Layer 5 of a small transformer language model trained on English Wikipedia (8 layers, counted from 0, width 96). Numbers have three digits each and are written without spaces.
A neuron's activation on a vector x is GELU(gate . x) times (in . x), where the dot is the dot product.

Input weights of the MLP neurons that the questions are about. A number n stands for (n - 500) times 0.00097.
n2 gate: 574478584405400416267565576550514664443429550322668484516321542566530297524509278340523340494392469463493260521449697480517574468472844471595579426613510669614372401326375450416459557627527419470612564500507395533301475477700650404471343690662561503537319623448435436550721441615440444490
n18 gate: 399712592679533355566302743601472638363504395516512335593370512308596325310741470532555508390664775322480373409335472549516448353397504527614480834492597528640356580653554296524629536468569758488472477588695513651616303473351781563295474425601492374349480357434218271559504492452349375652
n67 gate: 404620555478406426504752489541496731191357526463474486585406539769529398537631652598404507607543395685267496590434389363575522200449533707511536544388383566173445319482497632603493460420659500399565396478600412420529576384518393460434469602625535177438471402432376313597645482629453589665
n70 gate: 269424395405468437473480604458594570524430327510531437523606437643549455528474516503077426562628425407337326411535764683578626346625417483687385315436311514520385563592523621549735434562690514534538824472394522611587428554671642616522386462580626378486607562510591563593496436430476500632
n81 gate: 415640356626286356456503487418287497353510580598500413321510478490598309631479546681351652537582283526357610473386672605493454426572487484441602448603472559367578345490369263575530720535652611660558608315526602477350457560316608391513534691608438570400549584481500412458639601477487573380
n120 gate: 477401441323459431560612824355593431523507474493497506456506589419546471619398311435506573503347497464461513338513603540594483643509324516347506510678423632395457638497456559582457333402637636458552431703523479467503658661421366439492463637560396571601467604452484411545567089536235551281
n149 gate: 725473463366651566404586523479541619504640426581445440422449440486375340596693452540232593698543602551356436579540656689537478535287668536630411707286354493400489385662227595629433620620649703348572636584589420394654431323330450514387383209589616569475482482504518375482444500740361547639
n154 gate: 349704488469484481374649449536523529249338497462519452485564563684581447539814482527235488500463587561308711397423364446696608486369325579325803670535288604358435544323445350462605458690597500553379347569621412431619500445434601621285478260446548393450320584563607396394473336562313204500
n161 gate: 355600329496613176595448695681424753252584381337674485522567562203629425466468600421537462367692450571493562473287769604604492607490526452381323454574404454426439370541482386697332560421538534660675637398488508398549500566286459623452539474721572404316530616493562287676792430378425408481
n163 gate: 586628414504592281594474304445625794402551452527737388298504616531504415567518518515398508426617600720348448340730603618377418291575543565571515496452481410236512489317403391523394523404547547466454600469678431620469437519159830485319307388520496437543566392519406570481319088731504587612
n173 gate: 248613666629650465437676199403415548411593537338600423366481530557519554247467714492635442577414579401492539635427426422630550358397389815512553155567351659373292441579191523515500577607559407417606467573269464473334529418415522557436363301795651479309454626489493531318457515605592316551
n175 gate: 385476500530425507652817349589700437397474326526353518574438436370331529511510493693643623483693541198532672504651463325358566386541474461530450493673368452250555560486388625511489445555671640670688542507493710573504493631404822291445417358641619520340295467400457633312459407559405468383
n198 gate: 721354434606647587557541511445451573580472396650250517577531895503552448514484408245331648546476525438449546722503331627315416608535531788281500441607405696422458606585394410531500728466560504555661536566535467362490526339398466503409340590630394616517448572649487406507644412525514367461
n205 gate: 398649562530433484556405553387575332644451509637555273506500447577435206684301448368541605414361257568723530446536408279540729561371367506563560467513503428408624733516512425467674536513493369490337636513497574500679595585595310347505451545529463570374601535430459526484414550412416443527
n212 gate: 493317368552249383433482451524240396705679474697522510703278342579591301647377380511652629345613422525539615298555585367597511620450460560637422335292482398447547590550423504526346399500570368636275600485600644670398603644562305507641381431496570635395507295482377471277452419438500397414
n218 gate: 507546367583448371379461705417544649537350450568432438611587663477588369558440458450507325192579476386424538594765548582441520411541449536589668510566793653313317497224549547398360476389558493443427403578651317473537426415500454510500598423599519360550439342549611401433805553466564652538
n234 gate: 647514632230331492457551750732564375443749451455373561727504482397376500492606560485416489631449412441566496500508508735710387352452619467492365670473420511522627278757543504883341534459538598419533521440626356459755344348492734647479447452553400551537365500642478357319538493530362288369
n250 gate: 555791370441548308312661637473373455442449443540522424549525507691720360566642534278535504397690633665504706630580522551776515643447331577452644260637430642349536500606472424605445432675595504596340569363507594482728691350493528738489432367409438308446540350458420482489588500551575496363
n265 gate: 414387453465460434478797373388379544578605344562477470336408303318597627473489507604459684529654722776477449600418363684429337383464419458480357266536361590523519238489400531659402546627759613614321555411488270735519354422465492591439192450375537280638573393444444360519174455527377508496
n279 gate: 311550077470513508456451440250429392273605343483350532564455299320462463555551323702342462555597509475300738401525496403504357154081488500580411420620524458601675472565644533630492521839572542381496452438504452662462196641550415439372508314366612353583587314703605613484513366454637378444
n284 gate: 636500540366523401468603526510415531658518471431471420482298296471635591515373510402393426638454594562493433459335563574582225448470569660608390415489344625514719350643409686625404529543578504583579500613597439304427210070279365428460339319772500625391299594568479460305522489496442529500
n285 gate: 510324246435503463604539590222395561564446462534537610422480503556588574493516433477608503500461673470526620469459480650507585668237309582585316551369310371621396465599455611378486627430459395341550561584644412513510198575357608513434547530537452436580547390588510524576193301480255447535
n295 gate: 314454375698562415383624407560436474547446444584520242348609328467507597585434633667448473608480562427503661625669619544280486408522473592490549503583360554493675298467429631696446550457752514526599513567657745741379351510473510619354286453514558494343604457520351466480514392449567493662
n306 gate: 567509611324651466339805510600587500564631582447600519500513497362503520493513292464357422680506637629454578600544629662391601368405430634514559487616565312532490414448455373443426457500446419415503557633480559317480418661251536431360422715302545428407457559562558433474436202591231425565
n308 gate: 349518490517593440558617459500510510560695506477470650426497529552343523453572402689480642693363551569353704552550371544534534434571603614554640547592581325399406653713589377597540384394449648520536398623402243849554475403402409474445381560298513638397637242357548383516547361540563415527
n320 gate: 611676504464518640510566537560331476489780494275603653366419459423443542320440520581618583534705434482507634361650572161573518339549560632417510428555503482320418571458578468500532316443449629693426412528536626411739402466417601661368493539353674416631457680483830450549417573783514563431
n322 gate: 434545398620320537516571621610619481541565418508488492700556723520593512562439523576429562558512492351229579433704516442376324592332488512409433623450492578480565609616251658687705832528488602516624283224678665468349673335369405656093496492516694482484634424484143614524479409455290361513
n333 gate: 692596335417423489442671542490654543477699431321433471576390507489619526500651768371685027387645504370551458569624636511519444437390418507519485275313406519456384586321400530683534515578500695596533376679527562288650708414477489364435465452451618392678541337533385350622549348775429515558
n2 in: 265517438615650427641447395527485395511327446438413584349647317579336601378524510496607563724511474533311366324313274371586408386540485568470568680634709247323376500500671555580603438623422427486342462380407622569346428539493504507428476507518688454449700637688891526565493525669576368354
n18 in: 462336601583431583576431496503519618290466487481541464568301385408608300523482394685500636609653458507544302266391568232386508514339474445879384466401569365283328746588397504549534496330352395423397294288405434522328380612523609654453528381500596611741496518358428410592511620305322354577
n67 in: 464625621297537653616391562301561569174238577404492431639488581767500504387462716536637569511153492659492557488621301431627802375552416563537598806561446504492488683390546600436698576456744444457567420480500483321476580604665434500535598401573282421349700437613419492532946508504504613632
n70 in: 304513620476433538536576472510493333734438626640500336628507586453473371624571429365437593325729468574473350525435493711636531342585398420562343407510527844563562575654467384387421439534708417668557611510354489571486497569679673487605426497607212451575408656493332534554472377362534430602
n81 in: 377419616631483479444513448484486516315606613670422438369470516513480632565605410621377607580487378571453514479182593727732603410647585454535536555535493579490435383467331333602397463473597654574574526408427518375203458405305437393618522669764415604459568500579490667725710658404520566402
n120 in: 276692613420413588461506667441721335446601473513437497425435473537453425630412479398585433307439564466595225365503694398599554538500435546392543355426488443585654512537614525415513338512605487448349342412436438304569426606560351445628526522629467486444319559390412462685462418487319439362
n149 in: 216613585680599337433387389464652648321368530361411337597272441500569412527507522657383500456391730538213634512585359539571585493379523496625440523524358290620438423538404276450648573542383465416637551558406564408256515437469222519543619492523589677761481370759876519523606470442761425583
n154 in: 460541447559468282299780363284701619420545562589163432637417692226287663545271508684224671630461305856622740632522410240636518609365381574352803500690371620332482458357530385398549403531482451731330243473509749571607689564755461487472488447295419620672434439327547482426415526527363413495
n161 in: 640539712680449256552433492644767529674446530450189386378720670372527462651399547412496364201455496557428331599535336788398585340401519695625613457512302334238673408443401512728481255469535403568428606646465632374438445422702560613415486618539555455477638454541433458443570366647431391374
n163 in: 479504538593744186733415256539609663420655573779658400388574504467396554391445579492670441134630731393789356551559551403390513472569512630673488542470553487379254603333568400700731417248470542496467591508593444421383606536513532402520406318412440564670695360350480370640226225743637626688
n173 in: 338343575645456586686365614403162582288618484646668439246454586384454333558436719567437608595576570631392711573543370627504712466513564354362556378719292486490454527545500486346482464305384468546332531675536422638339392565547535588517463401450626407447700493500610615493529441478237441482
n175 in: 565472614385551428460353477560668605660614483436311514712437547307379496542500536459699500382563651530315523523496630446550428286490368386492548572705610310474610536556424492215462594508531542750645464372588437406625482372561699481488653553176381872489364534375354496074581522489492482461
n198 in: 416427594549703298584574404338584599430409488694196444697623680510514510696539595442483875359133557644598458400351433546532493441468510480539584507596487406416493414527662386497402545315472465527480401438437395317615363447329439442495406541643404509476448490449420378271511443556400426624
n205 in: 611486478529678598430469429447519560668551539698497389539528703309481441652459313491558529390460484385432590571513465548519708660370566675586451614314451399402503626398767481491573372391631576481676434428478490394462548461446427509490579737472404523584566581485767541670398442462587350535
n212 in: 353413619531625701604562497538606523456639476561432500213523529414476597497522484497454517462428490487285434688391658681686514420472281553452484514621454415497578506543422588581565339369383500597490497524297486369622410422653493444436617359667762284298311805523445551690414454626409550538
n218 in: 671421549419777517450688489642510553500514497497452741317384477724410737517455451777571423663439387363625465589614451448405604539433665692556453389380607427540417464554566465382469486524574451395683421424409306497303484327570376707495552726597497569648493332524607264503640463549503591606
n234 in: 540424438283522609549567649612562524544500614471511410444354462489388493540714476669197419678444481622482249500489695687578456356453233461588246409389518587602475721397472674507650518471518679539600407609574628432271579395595384415526371396748621409637558504563297344700573609504367458626
n250 in: 792423611376390630364730547496423679339607460428668336390594449507492261512640334364522218374663621383549551669473604651597810558525455255407485423371411688696386660593507470622619489549539450545275515470388826466638558493554559732500457311385445462538561406559559274519434630435553604394
n265 in: 259474382636504545543398338405578353614345294638690457422524321341621520390264634388330385362784517657575405558610562328678500424668371591266397317384311541461581597663349472557643403420660683524635585310595496524338477348606634611567268379537326573673358412563484833396607614263589642542
n279 in: 537512537449361497513523517576575345435401476361534484500413389341514409623433331631497322484622323443497628444480644353552344433466352464503339401362467323552284455493626642412326345460336544437507355638497345419679372594449539689524389453551784445715379386441399625473182349497460526608
n284 in: 384282287591810485701236454416474472369507383746485308371507518339485500639444700426402737394460370795500542665541447447546392563401474493576525403633489414619504532664553374246586130500496410581489302448526515400474416683286562613550420378339393530574556518489464534489440413418400460683
n285 in: 541480453595314384464506468482497515566462530453874497440675401457590410525471541417400424364497682460665414522566715645634660377635481515500403440408482456545406527451408491469620519568456597432733515568405487348616485581487470298586462314585479643472354478600389422721468446287528406410
n295 in: 332626328504576560375532347577627461691451575519533635471474525759485408238479402625486413514688588390605557664526500681356451444531555616575706358359637679630715479409504326448429659555421313259884578611640728526403581589466478467459604493511504641415760507598625634504624633369688518550
n306 in: 370536470296497490449446446491288554437457514398250443436448405526487438467686512513500523472336470477555433581566226610487642323564408432487545414547529566532414211587374609536480795787573450653448418470493442585408516408573625513464599415444415316497582627423605553363213596550575661595
n308 in: 440506609386698397377576423427534536534469465431428825497429503592428475462456282460373503683561526528579576577597648412427566471471512552497570544516566444334298491405497435406503621463500466543344488702668399500559535281418527365583550519346616618379484361291716466515601452663537439669
n320 in: 349386490442510670684522595428346533561554536478471573601500445488653626490473557289509419539401549708525432340535452552380423491456437497674547471331417289688401448581524621516506522658452372503447567516384503551660518491522596519548578601564594612396173494853439529666590481516465550742
n322 in: 523549500772382350433385323787488595492265470427328456788496293406764523419266438284500504446511547519492465575600578287398677279465580422593493627449578523586504416605515653400345359508434546625394620565379404283465569434396649353609557470616434552294320466470389811262566541542370575295
n333 in: 507443458535465517513523514678420520635372412428366559789656251551369291497549507538446545467369518401665437546538580451542510428586503352626665604641607230366635421507434373389573445630727222480527746386560679510424392440695255466552416483576500659568476418577510538680455463417377483645

Each question shows a token from some text and the vector x that enters the MLP there. A number n stands for (n - 500) times 0.0089.

"-": 532157471617530552515370470453651538524506442383509561679770348445348522475565553585513450523291535371465646475658541520514580627484504665543552506446441527621406598506543487426609481477465501556553300408549575639517467542406486514652652364464570641508696495560390504327604629651536539431
Which neuron fires most, and how strongly? n175, at about 0.56

" the": 503270495588466513500491542544498535551522522683665679493620508500498676509371511508603504469546641431471588466481509504487530466460437460547621566486607487604471473473515602548427544623436401529516403486524428374463523595470457596707727472569626585443354471460401527550483482544578504501
Which neuron lights up most? n285

" as": 387506536521553687565492288517618392452471561491596570478423507619528511434538574523548512495509471534555438438504395437616485449645517613476515558551558573414513587458553523515400513599516363609536351540405491370348635601566404446713615425545567595474585450495531500569517546477521625699
Which neuron lights up most? n67

"30": 389424634563704553530554462356537516459461607617581612427479557350534687561471319479392612520475500458558498613479314494596652565579438420390504639567679512482498453474556375411565513504472416553442392382593672500496471509481435233664709649394357510518389516386660462417384513655479709523
Which neuron fires most, and how strongly? n306, at about 1.2

"^": 569406501494797506481563654676380452505366814450625580473556658413399341541434494568433571520472410453490748800629655531505615545391476379380451505618412566560595587352601489506636571425399509547444285588417823562470634578551481513583543611201668587425371463349373428484694456219391456279
Which neuron lights up most? n250

" 2": 386209474542579429655565545546534479564468754403419632468504529453529314446442301540540408520392536542431634516455401473634554570485570381487419526530580466409452451403615385454626319665402349650477511451579615474469653516525510438670483589483469667575467523491507475523597519412444525487
Which neuron lights up most? n2

" |": 612236485431591632507535557389546458518476578410517507670542628480348527454307511443463576568551466483620620582553477556430538555595514634508355491524315562494468590419484535419544404483541421443400538560477547563527629388521286530689492326460506483537439518414383428436519427510434402386
Which two neurons fire most, strongest first? n2, n205

" after": 428424438424390455591441474328505575533549668362712584540539440537500530437539624481599484512551492412591474497524552360442557493732463508557524561532498467510404534399596525538417509623411437490534318586409516276528526579514449516686585436512636510519473469505617588612594558470512617551
Which neuron fires most, and how strongly? n320, at about 1.8

"*": 410157404329621407589531483444358474545468606344415632438480517436475472521379468577416481554341411520542548525602590423559563503535602476313412555428405418430544421346601470405497568524473533684524456467418578331534532515496615495673490655449394650564518587508433477438479379457554512405
Which neuron lights up most? n198

" 80": 538359642559503438493455551575548499504379945671604519621622673435348319495474408502504544497441548515558592459659544512568462372499526534409451443549626504391496554520547450406575395391356569618416447399593594574369472424553356327664631524655554546610419362433490580425478367595541545613
Which three neurons fire most, strongest first? n163, n205, n308

"=": 574202639504538604688678562378482498577460766492457666394567450495396726433654440613463577595391540488512506551548479620315499529456509394421481534551384582687451442467619388344295681518486468351501440508305379452493405703322443427614578463398487492597579650589547404475400447465479451496
Which two neurons fire most, strongest first? n306, n198

"53": 550503553553387393425429379257605517369488631336529565747646580496375684509520492455400584552420420461562516628542449535564584605580416494438575518498591559470494526423417340374591600421441305627397188481732632411534388522492347259650588602484519536510454567383518527303362479598465359472
Which neuron fires most, and how strongly? n154, at about 7.4

"ers": 548546856509614626557385506569607426457422588421574622391582651506463628618600547483552593467593328470407277538521497559492407641511591325636557477510425429693562816476458465461482444393554657367648408383403564477493552567554464531629702438371590660415666649464300404624423583619479449295
Which neuron lights up most? n306

" Lanka": 482334543583340476483397530440409587525436788523304462412584468422417397625376553368467671543517304489647442530454792650412514500531508558442484510607446571392590410441529458403308579388528443553526428482861474344457667576454484395645622490513282711427301563461451554569437574464503547349
Which neuron fires most, and how strongly? n81, at about 7.6

"  ": 471294573639636400431484460570426504590494713601602576453490450455403454458382423496376416613461416413369523491421547445721638670506543489510578451542604448463581593665431399389523514396227648549510400555488652425423752524534459523656615381492524679513603535434407531399409501534431635602
Which neuron fires most, and how strongly? n212, at about 1.2

" 26": 407209493516551376552472616416563536577389813502589591535344533412538397669464260471465506524419588413503494437413380475550582572566461389275487530553647399475454502492666443469642391313487462690508427506590698395512483529479574341636502715569656499570439601516545434506470484393483560494
Which three neurons fire most, strongest first? n120, n205, n2

" —": 441264503574504395688532338379552506589512524520284603583406474345218714359440438476467588522443349467471529380620728435724564605514439572571450505549494556418557561599662525556432406524623777689645267344446661602540550543703288384613596542481656625529474470778438562475513580522434589385
Which three neurons fire most, strongest first? n175, n212, n120

"\n\n": 554292523386488538536560480445494370514535610502600660387458373487424698410711516530480505627446524432534542409592491576494361571475609522441465559423562559586455610434416493530397495349453525378581301467394493633575534520464521464684614415596467587537517488646455492499544645457491527557
Which neuron lights up most? n234

"|": 535176505476532518554497518436493558570522610429426625470511452532474624510639515540474577534485601490459468503512418578541485545627445454506446538562420538577485464585520511531503481437377661479440541517328635486518525461440534501708681541408384612519635516501528520525589578443586459399
Which neuron lights up most? n279

" Africa": 552217414559379499406358599409468495538389723367367460538747572481421596687447500429387486534417508474585426530443487674408455525550561477442546369554486413439602439482605438464303449432582449577498470529718598411493574522376492430663567559638375756462495552481287496483425502462503608582
Which three neurons fire most, strongest first? n198, n81, n284

"87": 418269522566475394429384461458378559487396595565477543545756517471406608540524409514439582574388315555539589424445411482452536520556318406376517571516494373408450507519679396414538504410510490643440214477704648609460549588522352252652540540585475685552431459517436453423645417581631489670
Which neuron lights up most? n308

",": 505515511499684514529443502497595611504502395778454473553497447425556525424485609552493606493611561558442459547451510455562500544502403299573456637364302504524518406533618398439604326504483559511606416475400472655583608519588377433692622445259562533561575308339392444652359390494473572570
Which neuron lights up most? n265

" ESPN": 305477592360673388535567486649406339590542609509456565451554732562422605603539614506451577548366435460676644546547703448468648523471636460411475408614423355499615459447563439378484580359462513548565535627417677443396643396440477407669556485423420622535488549263380562493345321378522597596
Which three neurons fire most, strongest first? n308, n175, n205

"bor": 481320580472661385441321645663292467521577773399574499655453482512351612519535522516493464491537605440534481217245560578512505428503622513548475458252484439433576597449566426379524547489436479444383329541669660657381534398498468493643626660428305626515474516326277584430594465441422326297
Which neuron lights up most? n18

" was": 340370540492501681542546432437503514405521512470386632492541507399496497424545505451578500479543453460571549461602683411548444539537428348519513587470533532511657568462506532559568449569408428620481385500415481501426607586493371410720575393528557562430541516519556475610505614508623506327
Which neuron lights up most? n212

".": 481356445544435568518487467504560469515482549504559379510590433440369597489490626480484612486332511514457611647587475587522502520649450574492527492652425390525512571419544396424608386598480449492402351479347582573456408499471348508703599549559478532591336507637461514313449456548535520620
Which neuron lights up most? n173

" severe": 411465575529362488501395568509428398478642602536489661532671567472508518369331577448561529452429635447549554537437453371476469560625311416527612603445666440299424573385567498513526522588482537482563358626520459521546589533393459598683664464431531621457509605507617415565538465533471580624
Which neuron lights up most? n320

"\n": 501352518638482613531467398570591424560543617677552530596476579407367522461557470456374440547387308393538492476539559433528465560530468540525445519361630648630472484561408642464484500458515559603574210467406599480508625443539598416688481414532610672509600477524300484489588661512484531583
Which neuron fires most, and how strongly? n322, at about 1.3

"#": 507331773265609515521454393498419508443483555454422603579591627537394559463525378571349544525386439580567845664711389513589652643478491301252465561520510464584529618389790397385644382477430623564502212516512570440460647559306423487556546509526491588513461227662442441434414362397444467558
Which two neurons fire most, strongest first? n154, n308

"/": 477231504531708405441250454465534487401336515380429458251268259436400489617489396559416504551465516392447659554617505471479465635458433376391386401653475377573520384478519720426539605574461495415606522384348640548512397648527535576635492472418564764504508447543502632527403440484500608648
Which neuron fires most, and how strongly? n279, at about 5.6

" it": 349530411575497465481497485308620474501535584622588609411616589528533378416408627409632414505454505460604562592545566495545520640432432526436627477547511440567508575507626672520459574446475577550468471496531560304484672551496350312693579535493657599389524442401484562567522644550610406312
Which neuron fires most, and how strongly? n205, at about 1.6

" at": 367308574522535553536598520518442498516557554394704437409527521435367694586425535624551646514532506536671436305572429371521549539642590559444472480425491414506472456377441399511528473694498400507431417495364533506487753497452481576692501544580585575495458500358496668331430461518444613419
Which two neurons fire most, strongest first? n173, n320

" Division": 553458326563509465589467454500511493539436739658567528442476502432407351555401620461453506547559489609461603536683534560528572580558483592694569519461504542622710606447502351527377603522430538577633352475549592539605600672392578548663545440423337797620462479364362488413448459439525600478
Which neuron lights up most? n163

"án": 383623564458453483514341567732575425731450538390426582741635546409365673759476446512443776450490270343528532359469648480453713519519505527453403562542521490489551609553451576539506399623400715442617224316541642266362447335514446511581768523555614739467521555491290481378700558417484449518
Which three neurons fire most, strongest first? n322, n175, n234

" Rank": 556405459513589362633544407367598619616372586647783614354434708439362560420430522489518422454502388479539623620679536575454448580507536472610601409546596607497677682416551527571530683508464545535767342660521814564652650667624566384635417442363397671470531453578414461359446511434460613603
Which three neurons fire most, strongest first? n295, n163, n175

" 5": 326216522515526396627550412465504459537557694581545687485627503375429547500424377490567387515511501537449499429431532403604557614515485488531488498523561447336363504374506395480656424488433489612537395459517574546456642564611474420683469503427477674467639548541467484438597530572513654563
Which neuron fires most, and how strongly? n308, at about 1.4

"er": 499406642497609498609407534515488462491573748685430292310587390457408372587338734487541571434420631441519417686416559509507435537582375421482368540553529571420522518531409528573567562497558615480634393544487563374498535563466496557659616341550380664491595525512489481492476467535466538499
Which neuron lights up most? n284

"–": 483227462568526491546280466528593512449261520310382584319304453404306510653530414475413568548484503370499559435476592442547491371402295304489380496520406427582451366399514682560498667465510507415601427440339697504427491623513441431635527535377664724515451417462579578605507486433526556597
Which two neurons fire most, strongest first? n279, n175

"o": 373300443501401513697415558672628462627564563568541271578643422304339596560317723456474546452480540493574468486480457558352583681539461465471415523610601389416495472490425476493401450462496427580583383401366523337500646565497382498654491480525421482490483545533512530442487388475568538236
Which three neurons fire most, strongest first? n161, n120, n175

" team": 414541460497518465468497453519585419613479680609535595544616537380368432452484649530565474454466637504610477486470701479431475568576324467639657551436530491491591539432535573573526587532582473543698431493671459402569627653568534436694608397443326630462514455494374446498387458476626570396
Which two neurons fire most, strongest first? n175, n295